Layer 11 of a small transformer language model trained on English Wikipedia (16 layers, counted from 0, width 128). Numbers have three digits each and are written without spaces.
Take only the direct path to the model's output, skipping the later layers: a vector added to the residual stream pushes a token's score in proportion to its dot product with that token's output vector.

Output vectors of the tokens that the questions are about. A number n stands for (n - 500) times 0.0026.
" graduating": 342496381424433456670489481502663421262551563575508432597628672431482566296462381390415641745443422601527737495465373402554429374359548388471642727470601444415596717393553560642510392588502599670409311575502405301714538496564353396530631460538610427567466499313454386508570450279576326499585688512527368422635487473568301536345543517566567552685597412586531400344398605649471604420486
" Medal": 555265622371256388462429682316551541450564429628516437524503696519565537416750651390340618685456531476639619460578298404414551489440452503711709695521479313542441411445693675523621601416538478442323391513522455449530423449456259495524528401371683644738609582405565588451633705378403377555493413489650444378517623265517265597307472568518470503562715515630350646271341347503655586264500
" Time": 550708335291568378346412602377526479466487465419580431563426460425556608398540443564475483440537430659371491587624370457345524702545597529578585506396432490490167692412428676707477505506499563473412568562443507481563487394527241433455653436497530525595527564427536708646590546460733509541381434502640449526412555309464387515512568537478606470350579475340554682496564660567569487271414
" Non": 525446445304402447571416605425490458569593585455511365523662519503393593409381524524422607477581300438464317390644447221323460595552644481396468437623513461693445430658550497587605654575387514322469350549434462426619670598466434449522534391473550465615555514608470500565432680531608401509500462441584467387501578312549606617416413381497534435673462572506604642446642525582429551463557
"://": 516640422031540303403552357408502458337450550547619318522383641512349594452497412567675869484545292591184677501582301455459580411521433394345502493760424443391383628579465535862561492667732311397236045618506271359690525354437485490395531738558511557640732557438516565572633709432598330687435526358389493504575472338456625747361459305458383612703680322738527676251712565459679679368621
" Heart": 473476524415577537501441498261533515427645576549481464436431489473639577582558522487547591451616206368509356492525457484374229643525574360698575466458583430389436663468409511593581791430382409392390535504486466419592591436533292489492498572508568510670478600442361541579656630520476469444405613593594396517534493346311347559549537570525620515394627416481518525486375478745533586560448
" Semi": 624555467299450382457376516334413499366607427521373554404599488493420478349563554571507629551356396272620328489547453384445383517454555544379633461539519473517435552602537708541596669568610499433557562528549436603548479658573312455491459597502567473465502586499456472603491556508548453572330454411560330492503442371358546525332583468560484659682478660512599632387449568588516570576475
" #": 505530405471475597412497584365645478342438364552416439505408493461361514533384433456420661483537394474343539484713321462404556568507529370520585564512527482398625512553537482388564680589538402532394484411488487494548473594566382510430425552441628457641483459555611512396619747590505598527531543391478651347451574327636481542585405443696450538438655513581409431529548684633448367472396
" Revival": 605413315413554291396360416331596458395533800454465521405602549455385513324703320401718623597824456535422525444604377167220363434451759487763718352637417374520490441435483718584646552661391560341747625597690416589591515273507419466270494540676516487620621447490452525438532518473481432181498460564753380575698560302378476618563550346486455613613736438402347561329682398436656553364521
" Grace": 370535400451548240474519414396512457400679620588590590541515556359488547462474398561498583605643331463611449610510508413418373619454409396546572480509368499561526573485542468499543703394496395441418582552512470541536569426611598449302465540565496504575605512391406381549619599304629364474488480529663542562573544459397394546526572378525507395373455423514344632618455625667561522509503
"|": 586478635405547593563609277541455443498519477587439536501474463461395576455654270603451508386486452374403369377603437375584562438520423674349491600425400510517602551594429569449401541429440618481618336536425364672663479296511585452575553562333543389455649445515415563404368564556554605697378596430566289570479421579682590498574448609477596634498418635425563321525495754436548396642395
" World": 548537389495480546472533620443516428426478563563601611527522509586635382599475573464461498542367456493481653529522465418433614605515522587557548480365493423649514613448578550548552579442404521477466460397346535570672523401573287484612421526397592472543419653370501561588324460391487498519491545596565464358329477506410527610582333452470454508562587546466473445391459371493510761508284
" Synonyms": 333741490346491476525531557130647546313646600559704412370314501540514646215635302516429724591712389516404478491549437225612638512576472546570484536759494513456352513516558518552521317673415236332328430438540320311564435384610483412597475599343443400737521536334526596501538582388579332588431501661669636555720611474683368596493480318537269520744300668656509381257520653582635470443575
" UTC": 663708370395252436457480474441662553358455470443528504543546678445313465267360539607304807593648561335468453600547593259471787449404500689500799366353484425599326480567654635875308475504504329516581136512623347207484447504622271430520507354662667384668500782429380725436472746419912409662644500422601335421475507305440444693445399236504553548568524472321525437412420839525565617433488
" No": 588545625465545443453405525489537481407479466378399596549528500542322586479522450410509546486531451376479355570637469486458562552447444438492533543537533565559485474592414472552809515608297400628393588404457540550563563574505520503464536414354590512576610406527589502423554623655505431517547584355450567398466472431422425579459362444469534545413555562618519439617495572514428360500434
"+": 720460471516519530509406568438456513461430344558400593400557584422543431484328541418619621397527524535412574489573384403392626455556537538482434579360458355625391674419518524582378599486658602470436407504496376553418553535440281509652403569554482416432519420516348511543462506657696517499382533506586486444582561411582624575438411465538513676474457570504501366630408468560459553545629
"door": 357548540410339546686247401363514518492445468690642340491492616502352538543559596495665442360491556356482663611460656478508468777427423533535578391488426386459349628511566577415418540515498576361638506546593361435498569451470382476333549407628466643467763465472424531339400401372561296317613709613628388366515523488562412477437612309461641643704572469547475708321629563558358742411479
" USA": 340450496581503552363581657539700499563357449481503397409554477580515520471548478566423551643522466508380666491519470253380571501427472395532650552589412506578462491498675490313472542529488343550341369481586501411515553437604434451607384633476407462480485524315498568427530608451589453475524393626584555360391453603449640558611470544560445595515594571568544479411530446470507590526396

Output weights of attention head 3. The head adds the sum of these rows, row i times number i of z. A number n stands for (n - 500) times 0.00085.
o0: 332493574374480493589502704370359644561478284614434550471521428707454353592357443456442496641587600313524557419817680337408592460579362336475553379603498598613500431510485496431613712503397408494292552327490485577494496716649289501568399272437570401389419350576699464379616631539602640399494519613617447346337637467484515482520493779599465559322568555363612557641521432439476364389652
o1: 594494573668315330515497485517416549465432548540841568654308467333549580541429687487463264485723358451542575457580249393657685501454502325507539416598465455363546321387410595543324606362423512490490503432429536576371523461379481707251586264552299468481482247800586511564618582463440244506469538522551482573688553536661466555427506390487606506433790434425537554652479357678418598745583
o2: 520360593495722618323536497737693345651430392540503428401277293460463570256562521510363691456384503368319514469592369357585476445564379451332522355564486435423526521347636273474621491478564594453453509386506547506421747413735485585507685595449374531522641526444580740593480591542596450488533472597398539590342425636471489454634595643369439626540570462518498316569530539476446587662336
o3: 460411604540491428234583484552559647455522243474489720398438544446605515513427657475397583460267551442652471687397333759480492636534409613515520515464425363391546670456525563593460375483485529554424396598580608704378405661617430516461508378406583355410690484437582635619807537303455323556312562255426506463539181620517372424551599513592509515685527508513549610438460458484495624451348
o4: 562481399539378448564391458586633473474378763588612535502543567537424283423464688325620593589527453570579688392503297353337456413488348414551468601347628474551366481338589594545445614409503653631491456789559658323334483551493356541619461607573507695414273526497583496466450554469681575584236518539405435472397608529603376360653292516493532699446701537557474313460166649464533694366529
o5: 390515402577418444418401552538554598605456308340512708647543389370481597406594548577581558353367456483453446360484568601511599617419510407556507250429438503348342535442480636295527629554430408352549823396577397307492756686542425519315253519678538344433528532401408681458266610245503461493461562620660448503405659666524818458431472547727758391604582551612607521397516566529523473439519
o6: 458542544496624633780656566631754438638426339462473371341660476698553495556590256500424551591681344522366352543352677544646541596476581548478421692461699490404423577315499620263355470433488497501581303424601434312382532591716574452455420331471378508486554466374328453298659605472527377609471355371418495388712476813598587542299564470516543396443471732590418349554461559326360390690573
o7: 583485485736643478244624502545677396383432587492631409258561299479502390632484401753375519434323741721392436665672549315596502558591471567599416192624693456397506571527513517819457445709585436609421444395601423334519586359529406296579475377588255535411379392481497419345565511532508435553548587521424414458539532638424602588503605604534473502633450491412408509486515470262536651456385
o8: 314375553461313572483376569722583468446437535626523621484324397462455388467346597450364571684514400804653517492451562547607601465686542432538715572590602574640476476518497539474414438394449204423618267457607619473519572631427566532536478460631281374701436439500723282451353240605480506357456620250272586294618596487533414697430314565618598586500397339657723399617421550511587408546518
o9: 518593429622510443584538440462354454503568447397656606506565277614544623630454406651498306511416413653702375332525566614573418366528400703403506450320525448346540479306183467542548528426419432543447550589690623447235538569570577589632469509315452545800434715546730452457453509226589293504588401550547485642469719565453474485407652498567423599373298577634444539528414498620385604456316
o10: 597407306469511523453445612530614375474441663341504586705661405661344528642468574591464341532776602456494469478528534437486518418240554596448577508545365694730476523533319384472732604462342411709466503503452479482563294615439497492427476641454530254538477503564507556403663429351568580483555555777365234615241325633470518443589553528365623597551487346363440462406585412607488596461384
o11: 517365567484604661333444522385600542328424574463471636552488382369253394498525349273833454344572487583615328647474358446522441590447594449339551503525650706500458498584582378492676577642619720537513794545662694441438477504384458243559475336532562442587462399553542555538556698374612463504591479400585514347606523475302612657537424479474361344436488330389512396592361667746397349444524
o12: 594401390380421327636540533426432498483419505592694509600577393720561471442545598410361643433455581499448498430360508583439304555540287605772492602447586528474666513422548439445628596224549599181525461443611712617583591521574693195494427336401454606552572450623703488471547517430490601468489375687421579256544363596436482621377499451363625544406600486476425654578578219420390484554615
o13: 604405386586359496307392529561527609521391367711463363313450322402325729611639496452592514366836749722571544549680406620488426491544461441699427545518553586506577493353408665466561301484515513375451442717559481383487490563624485615547227520453503675139320605530526378537398428543552452576617414754277629496555324433599469551494549407667475532621548462417386442403620565319447563447486
o14: 506568442448659328370611677392557351263516443498525396405456617344499555390558788450673513574553412640307468652633569551540549682282794407621524230339396594410396496441437463384587434675630359370429485404615558601381719652514451552394507546591535423579440504542379499632395334451394486315214495455600467462305403599550341410662623368540527629442494616559563620457523660433583669520623
o15: 437632551525638550472320543506343693307552604349461462281499677756539472465494515637520406567498392558529449645518394717619416894508590428545566665329457562433660303345643657305465477521407550553456600566396509338515662511526386425453623641562711477303491415371503453362477448528362617462735656491367531416568427266419339560442518632441412595415665371381515344458521459599540482575331
o16: 660314531481418480649467693344553362719596381184563361416546680573654586471448338541480397539484309491448492583505471432446700624605554411738523495529468396412360532359553440554509460387569538491402495396332510437316420502605484564782593522586618325512529439599441332474462656517591572462624354622419564543342454423524687622517459408539348489465535499576521522413567559715549703263444
o17: 665512610355332635615356593385539500397553482341447638514401587563538431590559558329645620266531423310505468743476568401637579705486441658626522258475420421718498751592461518546666547499327487311438464353473522444636566445471336687455499271320653753475433344449440436539580349401382615643530692475400344758499607451223529381597478612426467482442373548625462475472289409711416699500480
o18: 461435342500603393398706394595439598551536674562577588303695256564684481696438660491548354655408498277579406518399261415495732581396600470323447489485453462755565560405501562548453434488566597540592657247647540514456662373591478686573410643531616471663534445559352264393229429483490622322506477403407542464639592295629699523492495461500293413556518529382529571452584381277549577488498
o19: 632532632124303471640354357530565303664650462449676622631561458628363431642443425330384675522588623369512228628621510404693499403346268623523505543698661478444552471504457655508573520511568525440501659493610559555433413549446536534398581594510447369529544412454579478323574444426626466365430434440494523606610504359548367314561478210481717524498602598213401436707613719471494499410465
o20: 596597407351550351560425633503308220421516402532597455710646465448350578404541601396508646529460505392551471563523406550519621344450523353597647392500572518430335470473799485472500601516403385650393410430529709475411474463459263632303544717412498602436555508433755664631578536455580405428511466369552585475548543427426612657367477676488590472485414537570545568555376504430456478467361
o21: 606472437459701441562556426523690627520395512528648631533384416516376507661598534504377496633596410490549442409297362562474519663581406446677558547461597602497693412748548597652433548694466553393422367251489417391477400379492638688552602592247507451538515582488374522509481607590634543612490314149432457472285399375333478414396503567430566619327640390446497513560471503512478388535559
o22: 309510571618447428300529561554621416524414447511434489617438424705649587391381532521498600602415577664627636529500612545366450622440491443374650476499702494437689603259683386625521424340571381576370748618466474440352384414476503581537499585635290477464527376479479460617601540446417646641411410647327718523688455511434598306480431370514372425323491308556423592407519310544530364461746
o23: 445569655611456501330522313445319554568507629580483684620692679499481555375462354499465410449595515570693598470603525582306576662514490582634445464310445613487260766434438446561425452612322664451352493330366654548320544488627503353509609357567302569528654609392376506504491453469678669409456587562612573600428454477400599577420412468325581432629369463190445535698462542349519385562457
o24: 519566497465502445375588585433607577554475491392531550526374579652404486358631627412522421304577525431574435453631699429560664473740627619508691289454403546341515636429506621582536477281557525619576390388460687661604281262588396417561417567430638306530418678380522512618306722511330629342535426316658463342333598438537423434621390432459490551570510642501503490342492572482611414570420
o25: 545785620641562663353570612535348478388403509556453538414391332399541404389472350477502188347421466418424331446487611582586534410440589563729464496544486529529454547396630365574369487322732508731685533419442220710421392513693492468528446702443386436460587585584673402432576416763550731389620633492401701526623410544588467403456626444531357290489436522623594441437305595401548457484513
o26: 574516569467586653333434363376519473652512309511694349489560542288623562478483707728393619473506500384437494473715533529621398495378509525543589563025492334675392401557429442419403522436363545441481591668633451424430273348445633316579315573471465457314508511657338486404704599747408662480401336415456573386626575625490666418538552657508557503565412748560643672601417473397501604515307
o27: 436734275395378438369871465679448583549440439329501453321556419513550665393354474532441598477687374223424475432631570650437334408586463549469631424464507607382393578665644691648639424482513483309506625773577557441328526410690573320503481483351428462483403564534525204460522609481372455610392453531359426637481477439394458496645642538581693520452429342575547569494462599583707586678328
o28: 396449509632483537523613517640468408395689653199647568482533457468542658404607328367397636622715597468476647385259341428612447505478551504674369369584352505485567418522576498412554273464399269715245442358457571441491470523643607447548461373410540357542681648301561394439615599556426590658518475639488645404647735397607464351623486595609353458650372603583475423576429357478629489346454
o29: 506641529450498248490156778350604657582400653435491557383483578424481483535506377697543651279599566632424456432510325400342548358469451660379486473483363539338419437569444421509651681701342364434442482652647528520514441601502499433594479567615377502463614480544560689558541436621610569559575518368348628328463342353608578573548364510428387639318585572520383366560625528643558426567514
o30: 589720331761330559486499373394699711485396549542580361493544502453535472693409496635621637348578309513442479502553403620255396561546512641448575395520455566497708616445492326532551388266285460287647666284537566693383407335465376461326551668557417573500449486474635589379542476597623467467693568448576353322486385591537556422361431444678643415539635495356557679521559439463532529477433
o31: 626441644489467579581282471417521564712531557531536575404507580412765260470327531459584519410698681465455475546483649587542461495337615372516550546472722242309557462479620406711393417670467607562590526457494573446478545493549593368398401304472439367571361629483250406641348621692663509421707639497297411444702329588449392452289516588589715435507577331544467522383480216479456570686355

Each question shows a token from some text and the vector z that the head gathered there. A number n stands for (n - 500) times 0.0051.

"nd": 897250665664341727786737507473679565520626764370655436456284585560528308461319699528730677486203
Pushed up most: " USA"

"3": 499457485455514482596521472527519543387517599409458530443407560445482490510611644505566540546323
Pushed up most: " Synonyms"

" Hu": 495526485479526532509516507418517558507522518474486551464455564550489504547463519455457570481483
Pushed up most: " UTC"

"6": 426537544474549487493463486480560539496463513523514487414437593492468470446481505415517494465471
Pushed up most: " graduating"

" Elite": 576477505522591477479442410427502441605569616507537634539478627533468499593432529407425490505510
Which two tokens does it push up most, strongest first? " Medal", " World"

" and": 604537609597447381456422444341478570587547659501378591236495643380318486641561568439353443649482
Pushed up most: "door"

" ": 502520580498619555475512509566600507523498550456533505446430571516483482555418465512464552396493
Which of these tokens does it push down most? "|"

" World": 822359494445569491483368336433497501648560757557779825728418710472542711974412588264241326555517
Pushed up most: " World"

"\n": 518545508454508483515490521454536581512509519480464535445458532557476463501439522481474584470475
Which of these tokens does it push down most? " World"

" all": 507522520472562490489519489472516568504507543491484522441466573506467511536482539477460568502462
Which of these tokens does it push down most? " graduating"

"H": 502491557418562526471448449443560514507539589473546642538428621483483512613444566395454549477450
Pushed up most: " World"

" D": 607427648510394615648501448432601447513584675467606579459373584506488395523440611471596532456342
Pushed up most: " USA"

"===": 569489482460614432563398532355556538500448500541583513474417583508546496519371513448475482452519
Which two tokens does it push up most, strongest first? " Medal", " graduating"

"2": 505519524480560531494489483443535557508529555488499557459462569515483503554474543470447564487465
Pushed up most: " Time"

" wrote": 514538503467542522486499495414520575495526532501477498440476579528506505506441522479470595456482
Which of these tokens does it push down most? "|"

" Fred": 504533503475553515505515497422515565503514533486500539443450549520466508531454536479464557479486
Pushed up most: " UTC"

" third": 517532521495540495478501479428507560522522529497485538436458570506464499541482537467446557508490
Which of these tokens does it push down most? " Synonyms"

" U": 617493736538576612634459412392442424550467634494621648503430592502496534483485519453462470336372
Which of these tokens does it push down most? " Revival"

" the": 527525513476541501486517485443515570517524518482487534438454564511467515552472530468451571491453
Pushed up most: " Time"

",": 481491531486574443421472472379548523436506582491510567501474624512509485499544528492478588433448
Which of these tokens does it push down most? "door"

"\")": 475551504450545526493487495452528566498527536454478528390501582520522486507452552488433565463475
Which of these tokens does it push down most? " World"

" Mark": 505534504475554516505515497422515565503515533486500539442450548520466508531455536480463557479486
Pushed up most: " UTC"

".": 528552522482569502473529488412528534514514523515491497508447545521468509535452532510472554491492
Pushed up most: " Revival"

" four": 560517529475541486515453488385450531519546551516489510467471559494455458498492505416368439530570
Pushed up most: "door"

"s": 512532510485548516485494492448528570498503527504497520450463556532494509510478517474467575499453
Which two tokens does it push up most, strongest first? " Time", " #"

" winning": 526527512479548502491520485434512571522522522484490532448457566515471513547467531463456577491463
Pushed up most: " Time"

" struggle": 534529485444550502489494497434501540522510516490493548456479571517493501519466535494475538472490
Pushed up most: " Medal"

"season": 528510503472543516492486486417487564497510530500491535481459558503482490542491551450442538508509
Pushed up most: "+"

"yard": 470560475459520485482474470416510553511527530497479577454507553525477523505500523474446533520501
Pushed up most: " Revival"

" critic": 511522516476552523485507494418515578495521536491508536457472570520489502535475534485451587485466
Pushed up most: " Time"

"ke": 645424548385620494456430381430570448600512632526664751657364679507473629804367556294353465510513
Pushed up most: " World"

" field": 514527531466567489489485473445499574511525501498477537442477585503473504521494521449418516495517
Pushed up most: "+"

" with": 551545578488495441452441431473455516446553543529417604409454539432408534554584542517392416568442
Pushed up most: "door"

"*": 559492533523653639640614418470717500304579636459620554289464478584518486524303557534217578541405
Pushed up most: " UTC"

" attended": 504532503476554514505513497423517565503514533487499539441451550519466508529452534478465557479485
Pushed up most: " UTC"

" William": 531504528454589519489482459446547523536521565499534596512434592526473525610441535438431533495475
Pushed up most: " World"

" p": 475547495462533481506493473430542551508539543490490558460498567510480508508512537467435552531504
Pushed up most: " Revival"

" Bi": 641466519414500496481421328468520536553501632536615744542421567476568598653421531331391460486428
Pushed up most: " World"

" GBR": 636424566500473556556506431407581571499540652489577597469433580475452419554397576421478565451418
Pushed up most: " USA"

"ed": 560520467450548539498511453408473592440457536543456492486509563445548508572568537448512533600397
Pushed up most: " #"